Layer 6 of a small transformer language model trained on English Wikipedia (22 layers, counted from 0, width 96).
A neuron adds its activation times its output weights to the MLP's output. To switch it off is to set its activation to zero at one token and run the rest of the model.
A neuron's activation on a vector x is GELU(weights . x + bias), where the dot is the dot product.

Input weights of the MLP neurons that the questions are about. A number n stands for n times 0.005.
n38 (bias -0.030): -20 -19 -18 4 -11 22 -10 8 -35 -74 -8 -5 -31 -12 12 10 -10 -3 37 -11 -2 -5 15 20 0 -17 4 18 55 -24 -40 21 -3 36 -11 4 -30 -6 -17 -26 -10 24 15 11 -43 -13 12 38 19 6 20 1 4 -8 40 -16 16 -19 39 23 22 -4 20 -17 13 7 5 0 18 1 -27 3 -2 11 5 21 6 -19 -5 -13 -3 -5 -25 -26 -10 -14 -10 -13 2 4 1 -12 -7 -6 -14 -12
n69 (bias -0.129): 5 -12 -2 -6 -9 23 26 -14 -31 16 9 -33 -30 -37 -28 -23 0 -42 -6 53 81 6 12 5 18 -34 18 16 -22 19 -9 -28 -8 -2 -31 -17 -18 4 -40 12 16 5 11 16 23 31 10 35 9 -5 0 1 7 11 16 -6 6 3 7 -9 -10 -38 2 12 17 4 7 0 -25 4 -4 32 12 13 11 14 -7 -39 -2 -4 24 19 -43 12 17 -27 -9 -17 24 -11 -11 -6 27 -50 -6 21
n82 (bias -0.078): 19 23 -18 12 -10 17 43 0 -8 -20 5 -20 -9 9 -9 -5 -12 -8 -36 33 15 -23 12 10 8 -58 4 12 -18 14 7 11 5 9 18 -4 -2 -4 -23 21 -3 -2 -14 4 22 12 -4 8 -20 18 -12 -1 36 -25 19 -26 -7 -6 4 -15 -49 19 5 41 20 -34 3 -18 23 -8 23 46 -22 -10 -24 -11 6 1 -12 -20 52 14 -26 6 -8 -19 -28 54 43 35 12 1 20 -40 29 -12
n109 (bias -0.128): -71 17 -50 -33 -19 16 1 47 -84 -18 -5 -6 -10 21 17 -53 -9 16 18 35 33 26 -8 6 -25 -37 19 -4 20 -9 -11 3 34 7 6 -6 0 25 -17 -21 18 4 -35 3 12 25 -20 -9 15 7 32 11 29 0 -20 -3 -48 15 -16 47 -24 -5 1 31 15 0 -32 -15 20 32 -1 12 20 -44 -6 31 13 -12 16 2 9 -9 -38 12 -11 14 10 -41 7 -5 2 -31 23 -7 48 -12
n153 (bias -0.149): 5 -5 26 -8 -14 33 -1 29 14 13 34 -10 -12 2 -11 19 -14 -15 -36 -22 26 24 -48 26 8 16 48 -20 30 13 -27 -54 5 4 -7 -17 -11 -5 -13 -21 29 27 28 -12 -6 -25 29 32 -24 -20 24 1 3 14 16 -5 3 -5 6 -29 -3 -43 -2 -5 11 10 -1 26 4 10 -40 29 -18 -11 -5 -10 25 11 1 9 5 -26 -9 0 33 -10 -1 4 12 48 -48 23 -20 -18 -42 12
n185 (bias -0.016): -31 -22 -49 -20 -7 17 -4 25 9 -36 12 4 -22 18 -9 -38 16 14 42 -9 20 2 30 16 -24 -1 -28 20 14 -1 -8 -5 7 2 -23 -12 1 48 -43 7 -31 12 -11 13 9 -18 -37 -38 21 24 10 5 11 8 25 -16 -7 -23 9 20 -3 -31 -26 5 36 29 15 4 27 1 1 4 7 15 -17 -10 1 -7 -2 -1 2 18 4 -3 47 -21 11 -23 -15 30 -36 6 36 -1 -29 8
n198 (bias -0.077): 1 -26 -55 -26 -5 3 21 -26 -32 -33 -5 8 9 -14 -4 3 7 38 6 12 -3 -13 15 -11 -7 -38 29 26 27 13 21 12 -39 39 -31 -10 -19 -42 -2 0 -21 -3 24 22 10 1 -5 -10 1 95 -9 26 -20 5 6 16 -9 -1 18 11 5 24 32 1 3 37 -28 -17 6 8 32 3 -32 -30 -16 20 -16 -26 -17 0 15 -13 -9 -11 -25 -25 43 15 -6 18 -7 -5 37 12 -2 -11
n270 (bias -0.150): 20 11 12 2 -14 10 8 1 28 9 -51 10 -13 -1 -4 -7 -8 -9 5 24 -13 2 -2 -30 -29 25 -26 -2 -33 -13 -13 -11 8 15 33 -2 -5 -35 -15 11 15 -11 -27 0 5 19 -20 11 10 11 -2 -13 6 4 11 -18 6 -11 44 19 -20 39 -5 -26 -1 -15 22 21 12 35 -1 4 -33 -14 -6 -43 -45 7 18 2 30 -35 17 11 -3 8 -8 44 13 8 -19 -27 28 15 59 -32
n271 (bias -0.142): -28 -37 2 8 -6 0 -1 -9 -23 -7 -11 -4 18 25 0 -12 -25 17 -13 -28 10 12 21 -23 6 -22 14 -6 43 -38 -13 -39 -11 17 23 -18 2 28 10 12 -45 40 -49 48 -36 -26 -61 24 39 28 14 25 3 -1 4 0 -20 29 10 32 4 17 32 3 18 26 -8 -5 3 15 14 -16 -30 -33 -3 30 7 -9 -31 1 20 -10 -33 7 -23 -18 21 17 2 29 -2 -25 2 8 16 16
n278 (bias -0.042): -6 1 35 3 -12 23 -2 17 18 18 -25 -6 25 25 -26 29 -2 19 -16 2 -25 -9 -54 -36 -42 14 -1 4 3 -19 -18 -21 15 -16 6 6 -13 -16 -1 -14 8 2 -5 18 -16 33 15 47 -8 2 17 -4 6 41 2 20 5 -8 19 16 -48 -24 16 6 8 14 15 7 -11 59 -2 11 -56 -19 -32 -11 -2 -1 -22 5 21 -6 7 -14 15 -4 11 14 20 20 -40 -17 1 17 30 0
n292 (bias -0.026): -11 9 -39 -35 -11 -4 6 7 -48 -14 -22 -26 -41 34 50 21 3 28 20 31 6 31 11 5 7 -27 29 1 -1 25 17 16 -14 -16 -20 -11 -9 24 -3 -6 12 1 32 30 -1 6 3 -1 -6 -8 29 18 -7 13 7 33 -36 5 6 40 -23 -15 24 -15 36 9 -1 5 3 7 -9 -1 -27 25 -28 6 -20 -5 -18 -19 13 -20 -6 -25 8 13 19 11 10 21 -12 -25 -2 -15 4 -29
n310 (bias -0.026): -10 -16 13 3 2 -1 58 -10 -12 12 -52 -12 -33 -4 1 -7 -60 3 -5 7 -3 20 12 -10 10 -25 21 -12 30 -3 -7 5 14 4 -4 5 -11 10 -22 -11 -17 7 -10 -6 -1 -3 -39 -2 -6 42 -11 13 1 -13 -2 -15 -36 24 44 3 3 -2 32 -25 -9 -16 7 30 8 -17 -8 -1 23 -21 9 48 1 -26 -32 -2 1 34 -80 -7 -32 -2 -4 15 13 10 -26 16 7 2 -11 13
n321 (bias -0.041): -3 13 22 -9 -1 4 36 21 4 -7 16 4 -15 13 3 -12 -39 -8 -17 -4 19 -15 13 -11 -11 7 -15 -13 43 11 3 4 -6 1 -18 -9 -12 1 -20 7 27 4 -12 29 -1 -1 -25 19 11 -3 -7 13 -10 6 10 -15 -38 40 -4 -14 4 -15 30 15 -25 11 -23 -18 -4 -13 2 6 12 10 -17 31 -5 37 16 -12 -2 -16 -59 -12 8 -10 9 -9 53 -14 13 14 -15 7 31 22
n331 (bias -0.078): -2 17 21 20 -13 -8 15 -50 29 -3 -22 11 11 -17 -4 43 -43 -21 1 15 6 1 4 -32 -42 38 18 -16 -10 -10 11 9 14 9 11 8 -31 -4 -7 2 -18 8 -2 37 -15 1 8 -6 32 -1 -17 -11 -5 -7 -25 -20 13 6 29 36 -3 15 -4 -20 17 25 -48 2 -5 27 -24 -2 -10 6 11 -22 -3 -73 11 -3 35 -38 -12 -20 -19 43 10 11 12 18 -18 -11 4 -20 35 -13
n335 (bias -0.059): 9 -7 -4 -3 -19 27 -5 -10 4 -28 -49 -16 28 -39 -4 16 -25 29 43 5 6 -5 -10 -13 -18 1 0 -11 5 -22 -11 -3 -41 2 -12 -4 -15 -23 -1 15 7 0 -17 -2 -16 13 12 5 -12 64 26 25 -6 -25 -13 12 17 1 44 -1 -22 -4 22 -22 57 8 -41 -23 67 26 28 -1 4 21 13 6 -21 -28 34 -10 4 -1 11 -36 -31 -6 42 -17 -16 13 -26 -28 14 -16 8 -6
n354 (bias -0.080): -5 -21 -3 -13 -4 11 -2 -28 -16 15 -30 29 -35 8 -26 2 18 11 -6 -8 -23 12 -2 26 16 -20 -14 15 23 -26 2 -4 30 -15 9 -6 1 12 26 -45 -35 13 8 42 19 16 34 43 -8 3 6 -1 32 7 7 19 -10 -21 12 -7 -26 8 7 -55 0 -18 15 35 18 40 -4 2 -29 -30 -5 -31 -4 9 -46 -13 22 -4 -8 9 -27 -15 1 -7 -4 -1 -43 -3 15 -7 -7 -13

Output weights of the MLP neurons that the questions are about. A number n stands for n times 0.0035.
n38: 31 1 -39 18 -4 9 25 -12 32 24 25 -39 13 17 17 -11 29 -5 -6 -24 16 25 -10 8 -8 -10 -17 -5 14 18 3 -28 -9 -53 -1 -19 5 23 -2 15 5 -22 -13 -2 -37 11 4 -28 -7 12 -8 12 23 -7 -19 44 13 -24 -43 -7 44 -52 -18 -21 -24 20 14 3 -9 -32 1 -2 -19 41 6 36 33 -46 17 3 -14 19 7 -15 29 -17 32 -4 3 -23 25 -14 28 -11 3 12
n69: 21 19 25 -6 -15 1 -51 11 37 6 -13 6 -10 -10 9 -14 -14 -8 17 -19 -5 34 -18 5 -20 -27 -6 3 -59 -15 16 -1 7 2 39 5 -10 32 37 42 16 -24 -23 -27 10 37 -19 40 -14 7 -32 2 1 -30 49 -1 -14 10 -22 11 28 21 -1 3 7 -13 -13 -8 10 9 -27 1 -14 -1 -1 -3 -40 13 1 2 -2 -2 1 27 -3 -13 22 17 -32 -1 -5 6 -12 11 51 -7
n82: -3 37 11 -31 -20 -16 0 11 35 29 -34 7 -26 -30 -12 37 21 16 -19 -21 37 -21 -14 33 38 22 61 14 -20 1 -27 -10 -10 -2 -16 -20 7 1 -2 29 0 -25 19 3 -22 20 -16 4 12 -23 -21 5 9 4 13 1 9 7 7 11 -19 -15 -10 1 16 -7 13 -20 13 1 -11 -19 -23 24 -1 -20 33 3 -19 -9 28 38 15 -2 -5 22 -17 3 -42 -24 -1 -29 -11 25 -3 -27
n109: 7 -43 -33 0 -1 36 -33 56 27 -30 -28 -16 3 22 -23 -24 -2 -13 8 5 13 5 36 -28 -26 -5 9 -30 -21 -30 -5 11 50 0 -6 43 7 -7 -7 -33 -9 33 -20 -31 -9 6 9 -31 72 -29 22 46 -10 -6 -17 1 -25 21 -2 14 -19 15 29 56 23 -69 -35 -15 6 32 13 65 23 -62 -10 4 -17 -7 24 19 5 -29 20 1 3 -26 -5 2 -43 -19 -14 19 25 29 26 36
n153: 16 -41 -12 -12 -1 -8 4 23 -18 -1 3 -3 7 3 -10 -1 -41 33 18 -25 24 10 22 8 -20 33 17 -8 7 -62 49 11 -48 -6 -59 10 -42 -5 15 11 -31 -15 0 2 27 -27 7 23 1 2 -19 -14 24 35 12 13 -23 -23 18 54 -3 -25 12 -35 21 7 19 -7 -2 9 43 30 43 -3 -4 -5 -19 20 12 -2 -22 -10 -13 12 -19 -13 -14 16 -26 -5 48 2 20 -10 33 -15
n185: -10 18 30 34 2 -14 -9 -38 14 4 24 15 -2 -26 1 6 -33 20 -17 -4 -19 1 -11 6 38 -12 36 9 2 -3 25 -11 -19 -1 15 -18 -18 -44 61 3 13 -39 13 27 -29 10 27 -24 -5 -24 9 -14 -9 2 -31 -7 13 31 -19 -3 13 15 5 -29 -8 -27 -38 27 -9 33 -3 -1 -28 -10 -1 -2 11 -7 14 20 1 -13 -9 -4 -35 -21 -9 -5 7 -15 3 15 16 -24 37 4
n198: 11 41 14 -30 31 24 -16 38 16 18 6 -21 -18 -34 -6 -35 -45 -31 6 -29 6 -9 -13 19 -30 1 -10 -7 -13 -33 -46 -26 42 -35 31 16 21 -13 16 13 -4 16 13 3 -49 22 6 -19 -11 -20 -3 -15 8 31 9 -12 8 33 -2 -1 -3 13 -1 -18 -8 -60 40 11 60 39 33 7 38 16 -13 40 16 19 18 15 -36 4 -27 -11 -30 -9 -37 -21 -30 18 -5 16 -25 -25 8 -5
n270: -30 26 51 -43 22 -9 8 -13 -1 40 41 -9 -6 27 8 -23 -44 8 -24 -48 2 18 -11 -41 -10 18 29 -24 38 -1 0 -6 -1 -19 6 -10 -9 28 21 -22 -7 27 -18 31 20 -6 9 39 17 -2 28 -1 3 1 1 3 -39 42 -33 -8 35 -6 28 -9 2 -13 -12 -10 -12 -40 -35 -39 4 -4 8 95 20 -7 43 -9 -18 -19 -40 -9 -18 -28 14 -4 8 -10 -7 3 -38 33 -5 13
n271: 10 -1 13 7 -15 22 -39 -30 -1 52 -23 16 -1 -6 14 -7 -50 22 -50 -16 -33 14 -10 -49 11 23 2 12 -32 -28 -14 32 -9 -17 -5 -4 28 35 -36 9 -10 22 -2 -33 29 -7 21 33 34 37 -14 -5 10 22 32 1 -1 -27 21 -28 7 36 -33 1 14 -31 -3 54 33 34 3 -24 -20 51 0 9 9 18 4 1 28 -7 18 15 1 -23 -30 -3 -53 8 3 12 -13 -7 -13 -45
n278: 10 -6 -14 7 25 -12 4 -13 11 36 -22 6 -5 -25 7 9 8 6 -16 -15 11 43 -13 -1 -5 -7 -1 30 3 -2 -15 -26 -1 -27 16 16 -1 51 -45 -13 -33 6 33 36 5 20 -13 -3 23 27 19 -23 -31 -20 11 -9 -12 -2 -7 -1 34 -13 -18 -11 -4 15 -39 22 -16 -19 17 -14 -22 -12 -2 -19 -11 -29 29 13 8 25 0 14 -32 1 26 -13 -18 50 -2 43 3 -22 -27 -29
n292: -5 -27 51 10 22 -4 7 37 61 -44 -16 -5 20 4 14 11 -10 16 -8 -1 1 10 41 -30 41 14 -8 1 -16 -27 -11 -4 -3 1 4 -20 5 21 22 -4 3 -19 -23 -13 0 7 -6 23 5 27 -7 16 -3 -28 5 6 21 -10 -18 -11 -4 -5 -47 6 -9 -28 -1 -21 -22 -17 -12 -12 7 9 -8 -16 14 6 -1 7 40 38 20 -12 -32 14 -1 6 -7 -16 -1 26 32 -19 -43 5
n310: -2 -17 -3 11 10 -6 10 30 0 10 29 40 44 2 5 31 35 15 0 -12 -12 -54 -28 12 -8 19 -10 20 -37 -16 -43 41 -3 4 -20 9 51 -8 13 29 44 -21 -10 -2 35 8 13 -25 8 4 13 -7 16 -1 -31 1 41 32 11 63 -7 -8 -69 13 34 3 -33 14 -41 56 23 -40 -34 -10 -2 -68 -19 -2 4 -13 -6 -45 48 -21 -6 1 -19 -27 -10 -3 14 -16 8 9 11 -62
n321: 16 -3 1 1 -1 10 -21 3 34 9 -29 3 -9 -10 -24 5 58 -15 -1 21 -7 3 11 1 -1 4 -25 -6 -52 7 -24 16 -5 3 13 1 19 -22 6 13 -11 -12 15 -32 -40 2 -16 -31 -18 30 2 -10 -9 13 -27 -11 46 -35 16 23 -35 39 -7 3 4 -5 14 25 -19 31 36 17 -1 5 -7 -90 -20 2 -27 -2 12 25 64 29 -2 -1 -21 27 -30 7 -17 15 44 1 20 5
n331: -50 16 31 -3 -8 -28 -27 6 -3 19 38 1 6 -7 -17 -7 -57 18 -22 -64 15 41 -29 -5 6 0 45 -18 24 -17 -21 -39 4 -11 -3 19 2 21 1 -25 -6 7 15 41 5 -3 -16 36 -14 12 40 2 -5 -43 32 14 -16 26 -14 -49 22 -5 -6 6 3 18 -15 42 12 -11 -6 -37 -14 8 11 80 7 -10 78 1 -19 6 -30 -39 -26 -23 -5 -8 37 -11 10 26 -15 2 -17 14
n335: -21 -28 -24 -3 -38 41 -19 9 5 2 5 -1 -15 -1 13 1 1 -22 -18 44 -20 30 57 12 29 7 13 1 -4 3 5 -30 11 44 -11 -4 29 16 -3 -5 -13 -31 16 -13 0 -21 26 -24 9 -10 -41 19 27 22 -19 25 38 13 51 4 -15 -19 -16 12 -20 0 18 -20 -16 16 -49 -25 -19 -13 -12 3 16 -9 4 5 5 3 13 -3 26 49 39 -31 -47 -24 24 30 14 -19 -43 -4
n354: -51 15 11 -4 -15 -4 38 35 8 -15 -2 30 38 -8 1 -1 -28 -14 -9 -11 12 -61 -17 -28 3 21 4 -10 10 -25 -19 -7 -22 -3 -14 17 1 -5 -2 1 2 -38 -8 12 1 9 43 -15 22 -12 -10 -4 0 -20 -19 8 -7 23 -42 23 1 34 26 -39 -23 7 35 -7 -31 7 17 44 -48 -2 -3 22 1 21 7 8 17 26 38 40 -5 -6 5 -18 4 -28 44 -15 12 31 -1 -13

Each question names a token from some text and the token that comes next. It shows the vector x that enters the MLP there. A number n stands for n times 0.062.

Then comes g, the gradient of the next token's log-probability with respect to the MLP's output, scaled to length 1. A neuron's effect is roughly proportional to its activation times (output weights . g). A number n stands for n times 0.0051.

"z", then "vo"
x: 16 14 18 3 7 2 -53 -24 13 -10 -9 -1 15 0 6 9 20 -2 5 -2 0 -40 0 1 -9 4 -11 -3 -14 -36 -1 -4 35 7 10 15 2 -16 26 32 9 -27 -8 -19 7 7 9 1 4 -4 0 -20 -7 -12 -7 7 -1 8 -9 49 34 0 -22 14 0 1 1 15 -14 6 0 -9 24 16 -1 -16 26 9 13 -1 1 15 24 11 -5 5 11 -26 -33 -11 -7 17 -14 2 6 -3
g: -14 -8 -12 4 -11 24 -12 18 0 -6 -8 3 -15 40 22 -20 -7 27 -23 24 10 30 36 -11 -27 -10 11 -8 -19 -17 -36 8 5 22 -42 -19 18 29 14 -5 10 22 -20 -2 -27 32 -25 12 0 -3 38 10 8 -42 12 20 -13 17 -9 -20 -33 -12 14 -29 39 -33 1 -21 15 -34 -14 11 10 17 18 -13 1 4 -1 -18 -34 1 10 -3 10 9 1 16 4 -34 21 10 -30 20 38 7
Which neuron, switched off, lowers the next token's probability most? n331

"s", then " return"
x: -5 1 21 16 8 11 -46 3 23 10 -2 -5 1 16 10 -2 50 -4 -9 -8 -1 -24 4 16 3 -1 -13 -6 -27 8 12 -12 16 0 4 10 25 4 26 49 -5 -14 -10 -10 0 -2 4 -2 4 4 0 -18 -13 14 18 27 7 -4 -7 19 13 -4 -8 1 -7 8 -8 -14 -5 -17 1 -17 31 11 -1 -29 12 0 10 -1 -15 22 32 3 -6 -4 8 -18 -23 -4 -2 3 -1 1 -4 0
g: -27 16 22 -25 25 -21 18 -16 8 -13 -39 -2 -26 21 -17 9 25 25 -15 -15 12 -1 -22 5 22 13 13 35 6 11 -27 -4 -17 -9 -41 15 -4 6 -3 5 -18 -22 -1 24 14 19 9 -16 -11 27 -21 2 -2 -47 -13 -6 24 -12 -14 21 20 19 -7 9 15 12 -12 -2 39 -5 38 -8 18 -36 0 9 11 -9 43 32 -23 -15 4 -20 4 -12 39 -9 10 39 -16 -30 -5 -19 -29 -20
Which neuron, switched off, raises the next token's probability most? n278

" did", then " not"
x: 1 -12 1 -12 8 -15 -9 -19 -19 12 -5 -40 18 17 10 35 -4 8 -3 -6 -18 12 -1 6 34 -5 -4 -1 -5 12 9 0 -16 25 20 -6 17 -1 25 34 -11 -3 -3 -4 7 -6 5 0 -6 9 0 7 -11 3 6 21 -12 12 -6 -3 50 -7 8 11 -3 8 -1 20 -33 3 10 -32 25 -3 -1 18 10 8 -4 -1 -12 7 2 2 0 9 -15 -4 -11 3 25 -14 -18 1 9 9
g: 1 -6 2 -17 -32 -1 14 20 -11 -14 -1 11 25 20 22 40 3 23 3 13 -31 10 -11 19 3 -17 -31 -14 -7 -12 -7 -13 -5 16 1 -24 -14 -24 2 -7 -2 43 8 27 -3 19 -17 -51 -49 -7 47 -6 5 -10 -13 18 -11 8 11 7 -19 -24 23 37 18 1 17 3 2 10 -8 24 8 -3 -13 2 14 -26 -4 5 -29 -18 -11 -6 -19 27 -13 40 37 -2 32 -24 -29 27 -26 -26
Which neuron, switched off, raises the next token's probability most? n271

"app", then "ro"
x: 30 12 44 13 5 -7 -24 -25 6 11 -16 -35 26 -10 7 12 36 -4 11 -8 -12 -41 2 -9 16 8 4 4 -8 -23 9 -15 -13 -5 -1 72 43 1 7 22 -11 -27 15 -24 0 -15 10 -2 -3 -7 1 -12 -31 15 -27 -3 9 22 8 3 -4 -10 -24 15 1 1 21 6 1 11 2 -26 3 7 -1 -11 3 13 -8 -1 5 17 22 13 -7 -4 24 9 0 -25 -14 -3 -3 1 0 15
g: 57 21 -19 -11 -13 17 -8 -8 7 -1 -30 -19 -2 -14 8 13 15 13 -19 -26 17 63 -18 -34 6 6 -2 -18 0 -8 -6 -21 -1 5 -24 23 10 -10 -7 -10 -15 28 -12 -7 -3 25 -5 -23 18 6 20 9 -10 9 -28 0 -21 13 8 29 12 3 4 -35 -33 -6 12 1 17 26 -14 -12 -25 -29 -7 7 14 -44 2 34 18 31 6 7 -29 6 -9 18 31 -55 -14 5 19 22 6 19
Which neuron, switched off, lowers the next token's probability most? n278

" h", then "ang"
x: 8 -18 21 -16 8 -13 -18 -16 1 4 -3 -13 -9 14 -7 -6 -23 -16 23 4 0 -15 6 11 24 -2 -11 3 8 -8 27 9 19 -3 2 19 27 28 40 48 -2 3 -4 -2 4 -9 12 0 -13 -12 1 -4 -13 4 4 2 7 26 9 8 35 -5 30 18 10 -10 0 12 -13 -24 10 -23 23 5 -1 13 -1 9 -4 -1 -26 15 -8 -16 3 3 -17 -18 -9 -11 4 -5 -22 -4 -2 21
g: 23 16 15 -9 31 -9 -3 35 26 17 56 -31 14 -11 -22 -8 2 -39 -8 -6 12 -6 15 4 17 -25 0 -17 -3 -21 9 15 2 24 -39 17 -15 -34 33 12 3 -48 36 12 26 11 29 -14 11 -5 -7 -28 -5 -35 -28 12 -33 25 -25 -7 7 1 15 -24 1 4 6 -2 -30 -17 10 25 -21 -30 8 -19 12 25 5 12 -15 8 18 -8 -14 1 8 -31 -18 11 -7 9 -13 18 8 23
Which neuron, switched off, lowers the next token's probability most? n310

"ant", then "s"
x: 18 -7 17 -9 6 -10 -33 -9 11 1 -11 -28 19 -34 15 -8 33 2 8 -22 -3 -35 -3 18 -34 6 -6 3 -20 -8 13 22 22 1 -1 39 7 -13 33 21 16 -40 3 -15 9 -2 10 -1 -12 12 0 21 -10 3 -22 -7 -6 4 -3 -1 56 -1 -7 14 3 28 -9 21 36 6 3 -18 12 -10 -1 11 13 9 6 -1 -11 15 30 21 -8 3 5 -1 -46 -18 -4 0 19 -2 7 6
g: -12 -6 9 -4 -12 10 -26 8 18 -28 0 -9 17 -15 17 -26 18 2 40 -33 19 13 20 -18 23 -10 1 1 -28 35 -5 20 20 -7 -19 -3 20 -40 -33 -12 26 -16 9 -5 -20 -23 -2 16 -2 -30 23 -15 -24 10 -25 -9 26 7 -6 -56 -22 -6 -10 24 -3 14 19 -4 34 -14 12 -23 30 -2 25 -1 6 8 37 3 18 34 -10 -33 33 0 21 -41 10 19 -15 -1 14 -15 8 -18
Which neuron, switched off, lowers the next token's probability most? n335

"ation", then " as"
x: 11 -13 -29 7 7 -6 -30 -4 8 14 18 5 34 0 -2 24 26 -13 4 12 1 -4 -1 21 -3 -2 -4 3 -2 -9 12 -7 -10 36 -10 10 35 -14 5 39 -13 -15 14 -27 8 -3 24 0 -14 19 -1 7 -36 -1 -9 8 -6 -6 16 -7 29 -1 12 14 -3 50 -17 23 -11 -12 -7 -9 -7 2 -1 -22 17 -4 7 -1 -4 5 27 19 4 7 -4 -6 -26 -8 11 2 -11 0 6 -9
g: 28 -17 -4 -22 9 -2 32 28 -17 -10 10 8 -25 -13 -2 16 11 26 -35 28 -1 28 -10 12 12 5 -8 -12 -26 -15 20 -16 11 -1 17 15 26 18 7 21 -10 44 18 -36 -30 -25 2 -5 0 25 -5 -5 -5 -24 27 21 -20 -18 14 -10 19 1 -1 -38 -12 -18 3 7 -8 10 -8 -8 -14 4 -20 33 -59 -11 -14 43 32 19 -10 9 -4 7 -5 -60 -15 25 -6 -16 6 -13 9 2
Which neuron, switched off, lowers the next token's probability most? n198

"ev", then "es"
x: 27 -2 30 -4 5 -10 -43 -19 22 -10 -17 -14 -15 -6 -7 9 40 -3 6 5 -9 0 4 1 -12 3 -8 1 -2 -2 1 32 -6 -1 9 48 16 15 22 15 -2 -4 9 -6 13 -1 12 -5 -13 -7 0 -12 -27 -31 -5 31 -5 5 14 27 -9 -4 23 25 26 10 0 19 8 -3 9 -13 -25 -3 -1 -6 7 -1 6 -1 -10 10 26 -3 0 2 16 -11 -22 -6 -38 -1 -10 5 -1 4
g: 12 -17 11 19 -16 10 12 -46 0 1 -41 -2 -6 28 7 -1 13 38 16 15 -30 -15 6 -25 25 0 -1 41 12 -1 1 6 5 -13 16 -27 -31 -3 -28 1 -17 -17 -24 38 30 -12 -38 9 -24 -2 49 -4 4 -14 17 -18 7 -18 1 2 12 2 20 -14 -11 29 10 11 -17 -2 -14 -1 15 9 1 -5 -39 5 35 19 40 -27 -10 20 -8 9 -18 6 16 23 -8 21 4 -30 -42 -23
Which neuron, switched off, lowers the next token's probability most? n278

"la", then "c"
x: -1 -1 -12 8 7 -1 -39 1 28 1 2 13 -9 -4 0 -3 50 2 7 0 8 -13 5 -21 1 3 -2 -3 -42 -3 9 49 11 1 13 35 23 5 17 41 2 -26 -7 -10 -3 23 7 -2 4 -4 0 -20 -33 -12 24 3 -5 8 9 12 52 7 -30 10 0 -15 14 -14 6 -10 -2 -11 22 16 -1 -19 -22 -2 -7 -1 -20 12 26 18 -18 0 1 11 -25 -57 36 0 -13 0 10 -6
g: 4 12 -4 0 -12 -22 -2 -15 47 14 -3 32 -35 2 -1 -42 9 15 -11 1 28 11 -5 1 16 -4 -23 -22 -22 26 26 -12 37 6 17 -34 31 8 27 17 7 8 -38 -23 9 34 -4 -19 -29 -1 -20 -6 13 -1 1 -13 -1 1 -47 19 -14 17 31 -21 -2 -2 -19 48 8 18 8 -2 7 4 -21 28 28 25 -8 -17 -27 -2 -2 -22 3 -13 -17 -21 -14 23 19 14 -35 -9 -26 -1
Which neuron, switched off, lowers the next token's probability most? n270